Layer 5 of a small transformer language model trained on English Wikipedia (10 layers, counted from 0, width 96).
A neuron's activation on a vector x is ReLU(weights . x + bias), where the dot is the dot product.

Input weights of the MLP neurons that the questions are about. A number n stands for (n - 500) times 0.0026.
n29 (bias -0.055): 399 504 528 362 541 419 732 488 362 764 504 636 267 372 268 296 179 449 540 459 420 437 524 635 570 418 508 596 620 675 636 762 389 457 532 483 312 330 602 576 729 533 543 829 132 543 452 488 587 513 380 462 367 576 414 690 378 310 330 542 421 546 596 380 476 259 596 479 661 409 488 301 611 717 452 445 573 593 231 602 488 627 675 645 308 533 646 368 477 430 527 643 592 672 555 593
n35 (bias -0.024): 395 399 479 199 440 172 509 553 504 548 487 423 487 329 329 590 513 562 537 504 667 471 521 607 814 586 328 350 513 605 758 402 433 740 566 500 445 574 329 144 483 461 439 479 134 492 729 546 397 554 405 710 727 434 773 542 606 306 719 568 479 430 504 513 530 568 144 726 542 522 656 541 372 544 263 306 445 469 475 436 583 536 656 403 613 670 348 337 532 526 736 251 446 471 422 437
n47 (bias -0.049): 309 580 491 229 436 730 882 539 430 649 566 482 651 402 411 413 638 448 496 454 584 675 398 709 660 422 522 562 638 481 518 527 112 401 570 505 400 362 468 624 613 333 526 240 799 483 522 332 566 490 564 495 750 733 636 410 396 491 639 321 447 486 447 468 419 532 509 754 196 505 410 413 469 292 376 383 658 472 553 464 832 286 695 240 593 514 657 633 71 709 652 416 562 229 561 415
n49 (bias -0.020): 387 348 649 490 415 468 312 887 880 690 368 411 592 426 263 682 409 472 655 348 488 517 582 328 438 530 400 617 454 581 771 266 509 311 184 631 491 706 624 470 500 364 432 598 357 538 608 431 402 668 527 314 543 477 889 609 272 579 299 325 521 694 616 629 767 394 265 486 639 464 304 462 402 392 371 573 540 661 270 540 349 442 357 413 413 618 400 565 454 487 677 663 639 569 436 422
n110 (bias -0.047): 730 447 496 714 428 309 396 449 357 243 532 401 700 206 389 440 276 318 404 324 638 340 649 823 631 414 279 355 472 399 658 536 556 804 500 303 625 682 106 661 598 431 431 630 772 379 513 670 535 472 428 463 645 555 634 248 718 473 549 597 275 509 484 477 678 630 597 290 619 401 504 457 617 660 347 195 790 267 746 585 627 525 533 522 403 394 606 513 597 518 637 495 469 469 478 584
n126 (bias -0.042): 496 673 450 691 508 398 699 448 496 479 556 715 803 627 263 560 734 251 586 741 605 573 643 400 521 552 549 431 553 500 449 282 483 626 516 462 333 351 542 264 362 402 372 450 238 669 631 504 447 632 500 195 488 650 525 657 334 207 500 413 706 402 553 382 562 638 459 470 446 390 145 476 225 513 410 733 629 656 319 617 390 614 382 496 426 483 310 570 472 584 368 470 722 561 686 582
n132 (bias -0.022): 456 344 493 622 609 536 635 455 730 422 303 606 597 521 448 604 451 447 370 274 466 535 599 706 260 286 425 525 640 655 569 608 489 556 577 467 338 463 731 458 572 515 703 518 361 552 570 444 357 720 504 256 450 496 276 568 328 582 439 588 497 581 552 449 464 486 585 618 585 646 589 483 374 375 542 541 583 534 606 496 616 507 568 290 408 541 557 458 367 507 142 459 291 422 604 276
n136 (bias -0.032): 408 606 429 622 378 569 586 474 228 321 389 320 421 465 463 487 596 271 273 572 334 780 574 531 532 706 641 552 810 438 450 460 411 323 669 587 446 654 375 665 630 509 628 397 645 435 439 561 717 486 459 330 632 381 760 434 589 549 557 635 824 148 569 356 465 585 408 432 359 383 747 560 444 249 360 615 571 231 302 504 352 264 687 509 395 486 460 596 204 473 543 321 526 842 742 372
n158 (bias -0.017): 422 654 596 252 560 420 226 605 202 751 378 504 320 388 474 455 703 654 508 568 535 300 727 230 483 289 841 331 345 717 704 293 584 315 443 513 551 586 475 278 635 599 581 538 465 655 644 574 299 304 607 517 679 656 420 346 727 738 546 627 549 332 504 615 404 479 446 732 462 402 646 593 627 306 385 626 429 461 438 453 479 413 297 354 401 504 621 587 424 559 407 522 570 574 667 463
n164 (bias -0.022): 439 496 586 723 652 554 717 591 632 313 439 477 443 513 458 426 460 272 273 546 542 698 353 696 486 338 496 411 447 368 463 413 357 771 416 262 473 468 500 478 550 323 548 459 352 702 473 318 593 322 302 467 787 664 345 730 473 351 315 204 694 682 471 546 762 605 841 333 356 532 595 452 571 347 544 825 491 604 375 651 709 526 457 306 536 444 852 652 302 230 617 477 675 531 663 212
n176 (bias -0.044): 344 474 526 637 526 684 636 648 492 171 724 259 419 453 415 512 542 505 597 447 625 400 555 340 461 226 432 479 441 509 627 335 387 509 508 341 461 632 595 365 574 504 508 287 659 659 593 576 689 413 461 558 496 705 483 230 578 761 684 288 584 296 492 255 899 513 585 416 474 286 641 425 492 575 454 22 530 392 581 682 547 720 368 419 525 500 277 746 713 583 479 478 479 432 425 667
n181 (bias -0.053): 522 666 245 473 704 332 474 532 508 617 604 543 653 372 439 581 372 227 755 513 567 532 500 534 432 565 504 484 778 441 453 466 223 557 573 418 521 367 614 398 399 625 593 449 645 528 496 562 545 700 189 517 537 465 711 371 542 17 612 433 753 539 435 402 479 496 811 487 413 840 329 411 406 427 442 413 425 671 330 669 471 345 654 587 661 522 592 504 325 487 315 293 405 640 687 359
n201 (bias -0.062): 516 614 516 483 440 457 202 538 362 586 430 460 409 570 668 324 321 620 364 761 474 178 737 492 452 332 665 438 421 743 632 588 492 525 492 309 520 617 361 488 432 345 728 700 500 362 640 554 400 269 407 594 410 557 520 406 223 700 563 313 696 545 576 556 362 595 582 370 508 773 539 511 334 528 391 451 536 500 523 400 585 594 358 355 457 630 370 375 477 616 534 663 566 773 542 735
n202 (bias 0.000): 467 398 532 392 564 486 472 583 339 443 508 376 302 481 512 592 262 85 581 384 748 485 446 564 717 519 610 438 563 304 480 345 284 239 631 561 703 524 408 527 715 565 633 576 558 561 659 368 589 437 721 594 668 234 556 594 555 421 359 500 369 459 633 841 602 544 383 569 480 628 673 462 550 573 349 360 524 504 539 325 597 317 404 594 438 398 708 737 372 444 504 476 235 403 477 504
n212 (bias -0.058): 431 522 473 408 640 641 758 530 298 573 339 468 301 706 344 577 566 602 456 410 616 263 583 607 599 560 658 387 378 79 558 527 426 212 690 523 491 355 451 422 322 619 543 415 519 328 565 496 824 425 473 440 667 353 478 606 363 628 557 160 353 842 492 455 473 611 667 786 337 653 575 479 440 395 604 528 615 574 154 491 526 433 565 654 561 559 443 352 184 469 649 463 461 356 879 597
n235 (bias -0.060): 551 451 168 358 431 516 587 397 539 597 854 473 285 504 528 483 385 467 553 345 340 561 840 884 213 673 594 416 405 330 509 138 316 321 631 574 328 546 455 338 563 403 586 436 651 513 487 663 434 314 605 254 424 435 676 670 819 826 393 589 430 283 602 400 854 550 389 574 745 486 442 539 338 495 579 500 482 491 544 545 637 547 472 295 642 172 379 487 474 690 586 472 549 456 500 460
n260 (bias -0.067): 671 508 314 418 702 225 982 456 633 261 509 660 470 496 479 692 578 574 732 652 818 605 427 567 471 392 426 545 456 589 584 396 222 304 508 428 287 631 575 536 496 470 468 534 592 339 643 406 447 610 424 513 562 453 417 393 488 298 368 414 448 415 481 344 764 312 607 598 521 248 607 500 460 406 459 595 446 634 267 508 325 590 609 500 480 235 669 708 606 625 492 637 656 345 580 414
n324 (bias -0.037): 500 372 593 748 586 415 512 407 602 475 538 640 686 240 672 590 628 513 262 607 674 681 349 545 681 656 436 496 423 469 459 533 458 237 488 496 431 525 455 607 410 350 523 529 577 582 448 385 433 788 549 287 372 404 296 403 464 693 403 220 445 654 352 557 750 594 376 496 387 410 520 671 812 500 528 500 772 420 352 582 484 443 594 613 624 571 311 416 600 373 220 454 412 301 740 347
n341 (bias -0.035): 701 331 275 564 480 553 623 619 583 376 274 547 451 419 456 421 373 839 645 207 453 432 729 367 188 391 411 523 549 567 599 684 267 618 572 356 637 647 484 477 469 408 586 343 672 364 542 603 428 285 627 480 658 516 766 496 465 419 562 533 568 712 691 464 539 445 496 767 666 638 376 429 436 660 519 464 519 496 423 429 519 507 566 454 546 564 337 305 548 323 455 544 269 496 390 292
n345 (bias -0.040): 464 561 663 551 583 426 484 574 485 352 613 378 561 576 375 436 347 305 614 780 620 647 508 383 343 545 469 500 283 303 496 559 476 398 545 735 574 623 547 428 410 133 645 594 288 646 443 496 776 471 669 480 650 224 480 527 515 392 562 445 417 436 419 590 496 461 577 508 496 547 639 448 424 635 599 251 585 593 542 332 740 529 476 477 626 668 299 740 769 484 493 208 286 511 575 431

Each question shows a token from some text and the vector x that enters the MLP there. A number n stands for (n - 500) times 0.011.

".": 535 572 506 460 587 575 370 479 406 404 433 633 593 402 652 393 649 608 498 478 320 435 606 723 533 506 371 766 373 397 412 635 398 583 559 654 625 325 523 520 397 639 361 502 384 465 431 441 365 465 499 646 370 601 548 410 580 527 437 565 481 429 391 488 467 488 475 698 584 551 496 553 396 556 616 460 443 609 465 602 454 690 218 564 416 476 516 465 404 540 493 563 561 481 381 485
Which of these neurons fires most? n341

"le": 699 473 675 375 527 505 407 478 485 329 606 625 491 469 646 497 537 577 545 479 298 438 422 653 615 531 363 667 388 503 223 638 417 558 548 647 748 241 606 601 450 585 525 420 439 511 371 381 439 536 537 531 653 426 492 476 521 509 452 481 452 459 364 411 480 556 457 706 527 581 591 653 458 479 570 566 406 322 416 432 462 657 232 572 521 479 571 454 466 384 544 583 502 410 533 541
The three highest activations, in order: n212, n324, n202

"in": 606 570 527 524 518 657 405 419 344 386 439 487 532 492 706 429 590 575 642 469 400 451 367 599 435 607 457 771 379 586 345 611 421 516 490 584 577 396 487 569 605 520 449 488 512 431 503 418 345 593 456 803 631 463 471 505 428 472 408 496 403 414 496 508 563 530 596 584 479 468 476 545 433 475 632 506 428 450 478 639 365 431 215 652 406 469 430 621 594 356 467 456 625 411 419 644
The most active neuron and its activation: n260, at about 1.4

"ial": 570 542 667 412 507 709 403 466 575 326 494 612 506 503 562 255 557 443 505 595 433 475 368 820 562 491 265 795 427 486 390 607 341 443 416 575 619 476 721 540 649 392 414 473 355 547 322 508 523 581 420 556 606 431 558 527 577 500 452 489 352 482 484 425 461 526 535 618 566 480 584 549 349 517 447 477 417 618 534 479 433 545 338 564 382 540 554 568 433 398 512 547 613 456 350 614
The two highest activations, in order: n29, n164

"R": 589 475 499 429 555 363 271 431 383 325 439 544 527 505 660 433 643 554 584 549 389 451 488 599 593 636 327 779 551 501 401 512 372 408 334 565 714 141 511 565 463 663 375 453 483 528 559 586 414 541 503 778 493 550 618 539 500 565 427 513 426 462 486 436 455 526 508 588 610 503 598 645 311 395 566 463 383 483 500 539 575 643 304 583 418 609 434 481 532 364 486 503 556 517 450 569
Which of these neurons fires most? n35

" che": 571 499 673 425 602 563 377 574 487 226 322 525 545 532 659 400 525 559 535 532 355 514 513 492 448 547 402 798 473 467 351 638 483 532 604 652 780 171 538 612 382 563 278 493 492 417 465 443 375 542 489 530 536 495 508 489 590 557 551 476 349 372 427 405 414 696 588 610 521 460 525 620 321 555 551 463 460 428 403 470 447 553 327 505 528 561 622 483 477 509 414 658 519 620 482 494
Which of these neurons fires most? n341

"M": 579 524 418 465 582 502 322 372 398 447 394 507 498 437 581 337 655 545 587 561 304 556 400 645 636 665 392 739 420 452 366 577 439 473 439 644 668 383 571 560 462 535 365 421 487 520 604 537 335 417 364 772 482 489 533 550 489 507 569 586 398 382 378 486 520 460 568 534 486 528 494 642 361 487 645 529 315 528 633 536 515 534 294 606 421 653 414 570 619 317 566 483 619 408 396 620
Which of these neurons fires most? n35

"act": 555 415 525 368 492 585 305 284 395 400 542 550 619 478 559 491 660 560 577 611 493 442 368 669 507 664 302 751 303 427 427 497 531 457 428 555 720 429 562 429 577 503 463 458 368 570 482 506 423 729 518 737 632 534 576 415 468 462 451 458 593 463 376 458 340 454 521 739 511 583 618 617 426 466 532 492 404 464 461 485 479 510 316 561 395 556 552 474 402 420 340 566 569 592 440 583
The most active neuron and its activation: n35, at about 2.5

" |": 513 475 516 396 560 666 390 480 503 332 442 598 557 366 662 508 528 598 487 538 381 548 503 677 658 461 414 718 359 417 285 559 299 517 436 585 625 331 695 608 483 573 411 438 393 476 415 574 377 482 501 571 515 507 600 435 597 539 554 524 446 401 303 451 466 572 437 727 594 539 594 544 331 590 553 478 567 473 426 556 506 617 327 596 443 458 426 724 404 342 391 559 642 500 385 499
The most active neuron and its activation: n47, at about 1.1

"the": 596 546 619 420 509 637 482 579 498 293 510 620 538 385 626 460 599 532 598 471 354 444 349 715 476 515 446 874 425 588 292 441 388 516 525 677 742 302 549 537 457 562 350 567 222 537 476 385 397 549 475 425 566 491 519 489 607 574 447 494 441 426 455 315 496 550 476 565 484 452 496 630 448 563 529 524 485 600 582 468 415 565 248 607 469 434 533 541 444 435 480 564 510 515 576 506
Which of these neurons fires most? n126

"\n": 487 600 527 459 422 575 345 421 407 372 355 571 623 423 598 524 594 502 589 569 360 472 531 692 491 557 412 744 336 385 262 621 334 521 562 649 745 264 550 633 492 484 438 441 512 499 474 637 424 520 447 557 509 472 559 373 592 620 457 596 452 394 296 529 632 615 410 680 484 505 577 514 480 487 626 528 524 419 427 450 561 568 306 580 374 492 386 550 439 414 492 546 681 552 337 547
The two highest activations, in order: n136, n235

" and": 456 471 550 382 518 592 358 537 496 332 343 498 551 418 586 310 709 596 655 436 386 417 548 639 534 371 381 737 389 527 435 589 276 569 523 556 663 370 645 487 588 547 443 440 425 457 415 504 479 611 456 591 607 476 503 447 511 576 451 515 331 382 389 483 543 599 610 677 489 597 541 500 405 527 483 547 363 534 397 603 337 652 299 533 417 527 502 643 534 488 539 628 611 515 399 517
Which of these neurons fires most? n176

"22": 419 443 601 530 492 644 524 354 615 328 435 653 568 436 536 331 541 545 436 478 304 519 347 618 451 503 321 764 304 454 247 698 451 554 445 621 665 288 643 603 539 620 311 552 380 580 525 490 548 510 405 584 513 597 467 489 597 537 383 513 475 525 433 526 448 673 534 586 567 455 601 625 423 516 506 526 602 515 583 434 438 617 318 529 554 620 518 553 337 390 438 411 647 355 485 526
The most active neuron and its activation: n164, at about 5.8

" 2": 510 464 592 390 417 514 397 487 536 298 454 499 607 461 688 519 493 562 452 461 413 478 436 474 550 437 584 788 298 416 294 549 392 459 531 613 695 195 649 651 414 693 332 522 403 512 469 571 410 552 419 574 518 504 594 500 672 512 417 574 447 466 320 555 488 548 486 699 638 515 657 607 368 573 531 541 468 459 488 496 430 576 284 583 509 557 560 603 479 383 469 517 663 420 400 441
The two highest activations, in order: n202, n158

"th": 502 551 630 456 435 586 438 499 556 318 470 633 489 346 606 494 642 502 455 591 279 520 365 634 597 473 400 659 350 372 242 579 340 516 515 581 741 324 609 514 534 596 398 646 367 538 493 473 576 602 421 492 464 600 618 501 642 468 448 537 476 479 352 362 420 678 481 635 433 554 592 571 404 439 435 558 473 468 537 409 470 588 286 535 575 597 472 494 434 337 527 713 627 438 514 533
Which of these neurons fires most? n164

" Party": 477 586 720 425 502 493 411 379 398 381 394 638 645 539 587 416 467 491 499 536 332 520 414 750 644 538 290 703 414 545 293 599 351 467 506 630 673 438 669 513 505 569 405 420 385 492 313 596 495 578 427 643 559 513 538 562 551 550 493 614 445 506 388 555 374 521 420 682 516 492 637 559 304 480 463 702 462 388 544 519 366 403 336 601 490 582 501 582 421 418 456 688 604 373 400 401
The two highest activations, in order: n136, n47

" for": 507 515 556 448 496 631 462 457 484 360 335 542 628 449 658 413 621 641 551 522 391 516 543 640 537 532 334 859 412 500 523 449 407 531 502 560 668 330 550 509 547 558 438 458 397 545 367 495 428 531 451 649 704 475 506 493 573 419 485 432 277 403 570 371 563 467 661 665 524 448 417 547 388 504 573 530 378 587 523 516 426 572 311 635 372 451 435 679 395 328 439 594 676 408 432 434
The two highest activations, in order: n260, n164

" elect": 560 451 673 450 452 563 363 301 552 329 448 679 555 529 576 389 526 500 545 601 427 477 486 730 479 537 346 910 453 421 477 590 330 434 574 608 660 437 645 491 571 477 354 474 301 563 413 570 415 613 581 606 565 462 598 503 635 401 508 497 387 357 465 445 331 635 527 618 544 488 646 629 304 522 457 491 382 516 536 469 452 499 356 488 491 495 462 589 530 382 329 605 585 523 427 418
The three highest activations, in order: n345, n132, n35

"ill": 569 553 576 348 397 610 395 480 393 326 485 656 475 411 637 411 523 633 519 567 334 331 538 717 574 645 534 664 401 425 348 721 430 498 566 504 594 444 669 590 563 593 525 536 283 500 588 307 353 611 509 593 492 636 566 464 478 496 599 509 486 410 480 370 334 523 507 611 568 613 625 555 404 429 528 614 440 344 504 491 488 550 259 583 460 508 558 485 451 300 425 572 552 554 391 490
The three highest activations, in order: n201, n29, n158

" the": 467 525 555 404 415 617 386 517 485 338 454 563 574 508 595 371 665 531 594 488 463 353 505 699 510 436 498 872 431 507 407 553 295 524 427 604 660 332 627 503 488 597 386 505 306 550 447 404 454 531 406 493 657 552 585 467 556 537 477 473 399 404 350 376 413 481 505 564 427 513 586 513 391 577 543 492 421 534 599 558 417 536 245 578 539 441 545 636 463 418 443 562 630 660 524 667
The three highest activations, in order: n176, n158, n126

"(": 500 561 566 442 426 624 339 453 477 310 437 660 539 436 612 363 664 561 536 528 474 485 374 657 603 543 238 775 447 503 427 510 393 589 491 663 693 349 587 628 478 519 521 461 376 508 491 713 371 522 437 700 642 425 592 456 558 525 376 496 426 418 347 495 520 555 555 553 571 525 617 507 395 622 433 406 591 577 469 508 399 569 278 631 363 556 569 515 458 357 395 445 561 397 403 445
The three highest activations, in order: n110, n35, n202

"D": 554 518 552 482 543 414 504 304 379 412 424 649 539 420 646 509 546 599 527 596 273 433 425 699 567 595 342 753 474 504 298 658 376 434 549 651 634 318 644 597 400 579 434 485 419 539 507 503 377 605 387 598 489 577 591 499 367 409 571 651 417 472 401 465 451 617 493 567 577 398 619 676 324 493 525 505 410 452 547 496 383 631 263 531 448 586 489 559 506 339 511 490 653 490 542 398
The two highest activations, in order: n260, n126

"it": 659 451 504 432 435 509 413 301 458 403 385 478 482 497 618 497 621 628 638 548 333 485 445 575 544 706 434 855 415 560 267 619 441 527 494 554 676 455 579 463 605 574 314 512 408 528 445 451 485 658 602 705 620 458 569 412 372 427 415 473 492 676 426 406 477 645 578 594 567 484 559 499 457 371 520 646 469 427 418 532 388 433 267 591 452 487 380 498 569 442 382 532 559 425 453 561
The three highest activations, in order: n324, n341, n260

" 7": 485 510 505 383 585 544 382 487 529 332 442 470 721 501 542 435 519 557 494 383 460 441 382 466 461 554 508 940 425 425 398 582 484 510 500 614 759 212 578 561 489 617 334 645 407 528 569 513 377 549 385 721 455 506 465 450 575 407 441 547 498 471 264 619 526 433 523 577 520 545 579 665 364 409 562 363 421 512 533 547 519 596 310 564 500 625 440 557 445 433 475 527 648 351 475 607
Which of these neurons fires most? n181

"\".": 478 644 470 426 608 683 471 456 379 313 347 467 572 456 594 404 598 576 516 501 333 404 600 691 537 585 342 733 431 444 411 694 400 580 528 629 604 352 585 537 431 523 356 523 454 512 464 491 385 406 452 629 415 486 559 381 635 561 454 637 449 492 371 509 480 532 511 713 653 482 501 584 340 572 556 532 399 608 495 538 448 576 230 600 423 463 469 534 358 476 533 512 600 526 378 495
Which of these neurons fires most? n341

"ann": 577 507 585 434 425 626 435 490 444 416 395 644 512 501 619 377 526 694 570 538 279 466 409 720 636 545 244 576 454 495 305 623 452 548 397 536 743 353 452 611 578 582 401 558 269 547 589 382 294 629 471 641 577 402 497 520 363 492 434 541 461 482 519 505 553 638 452 561 519 521 544 606 410 494 500 550 509 398 493 579 390 568 226 588 465 536 482 437 512 538 347 641 670 535 437 451
Which of these neurons fires most? n29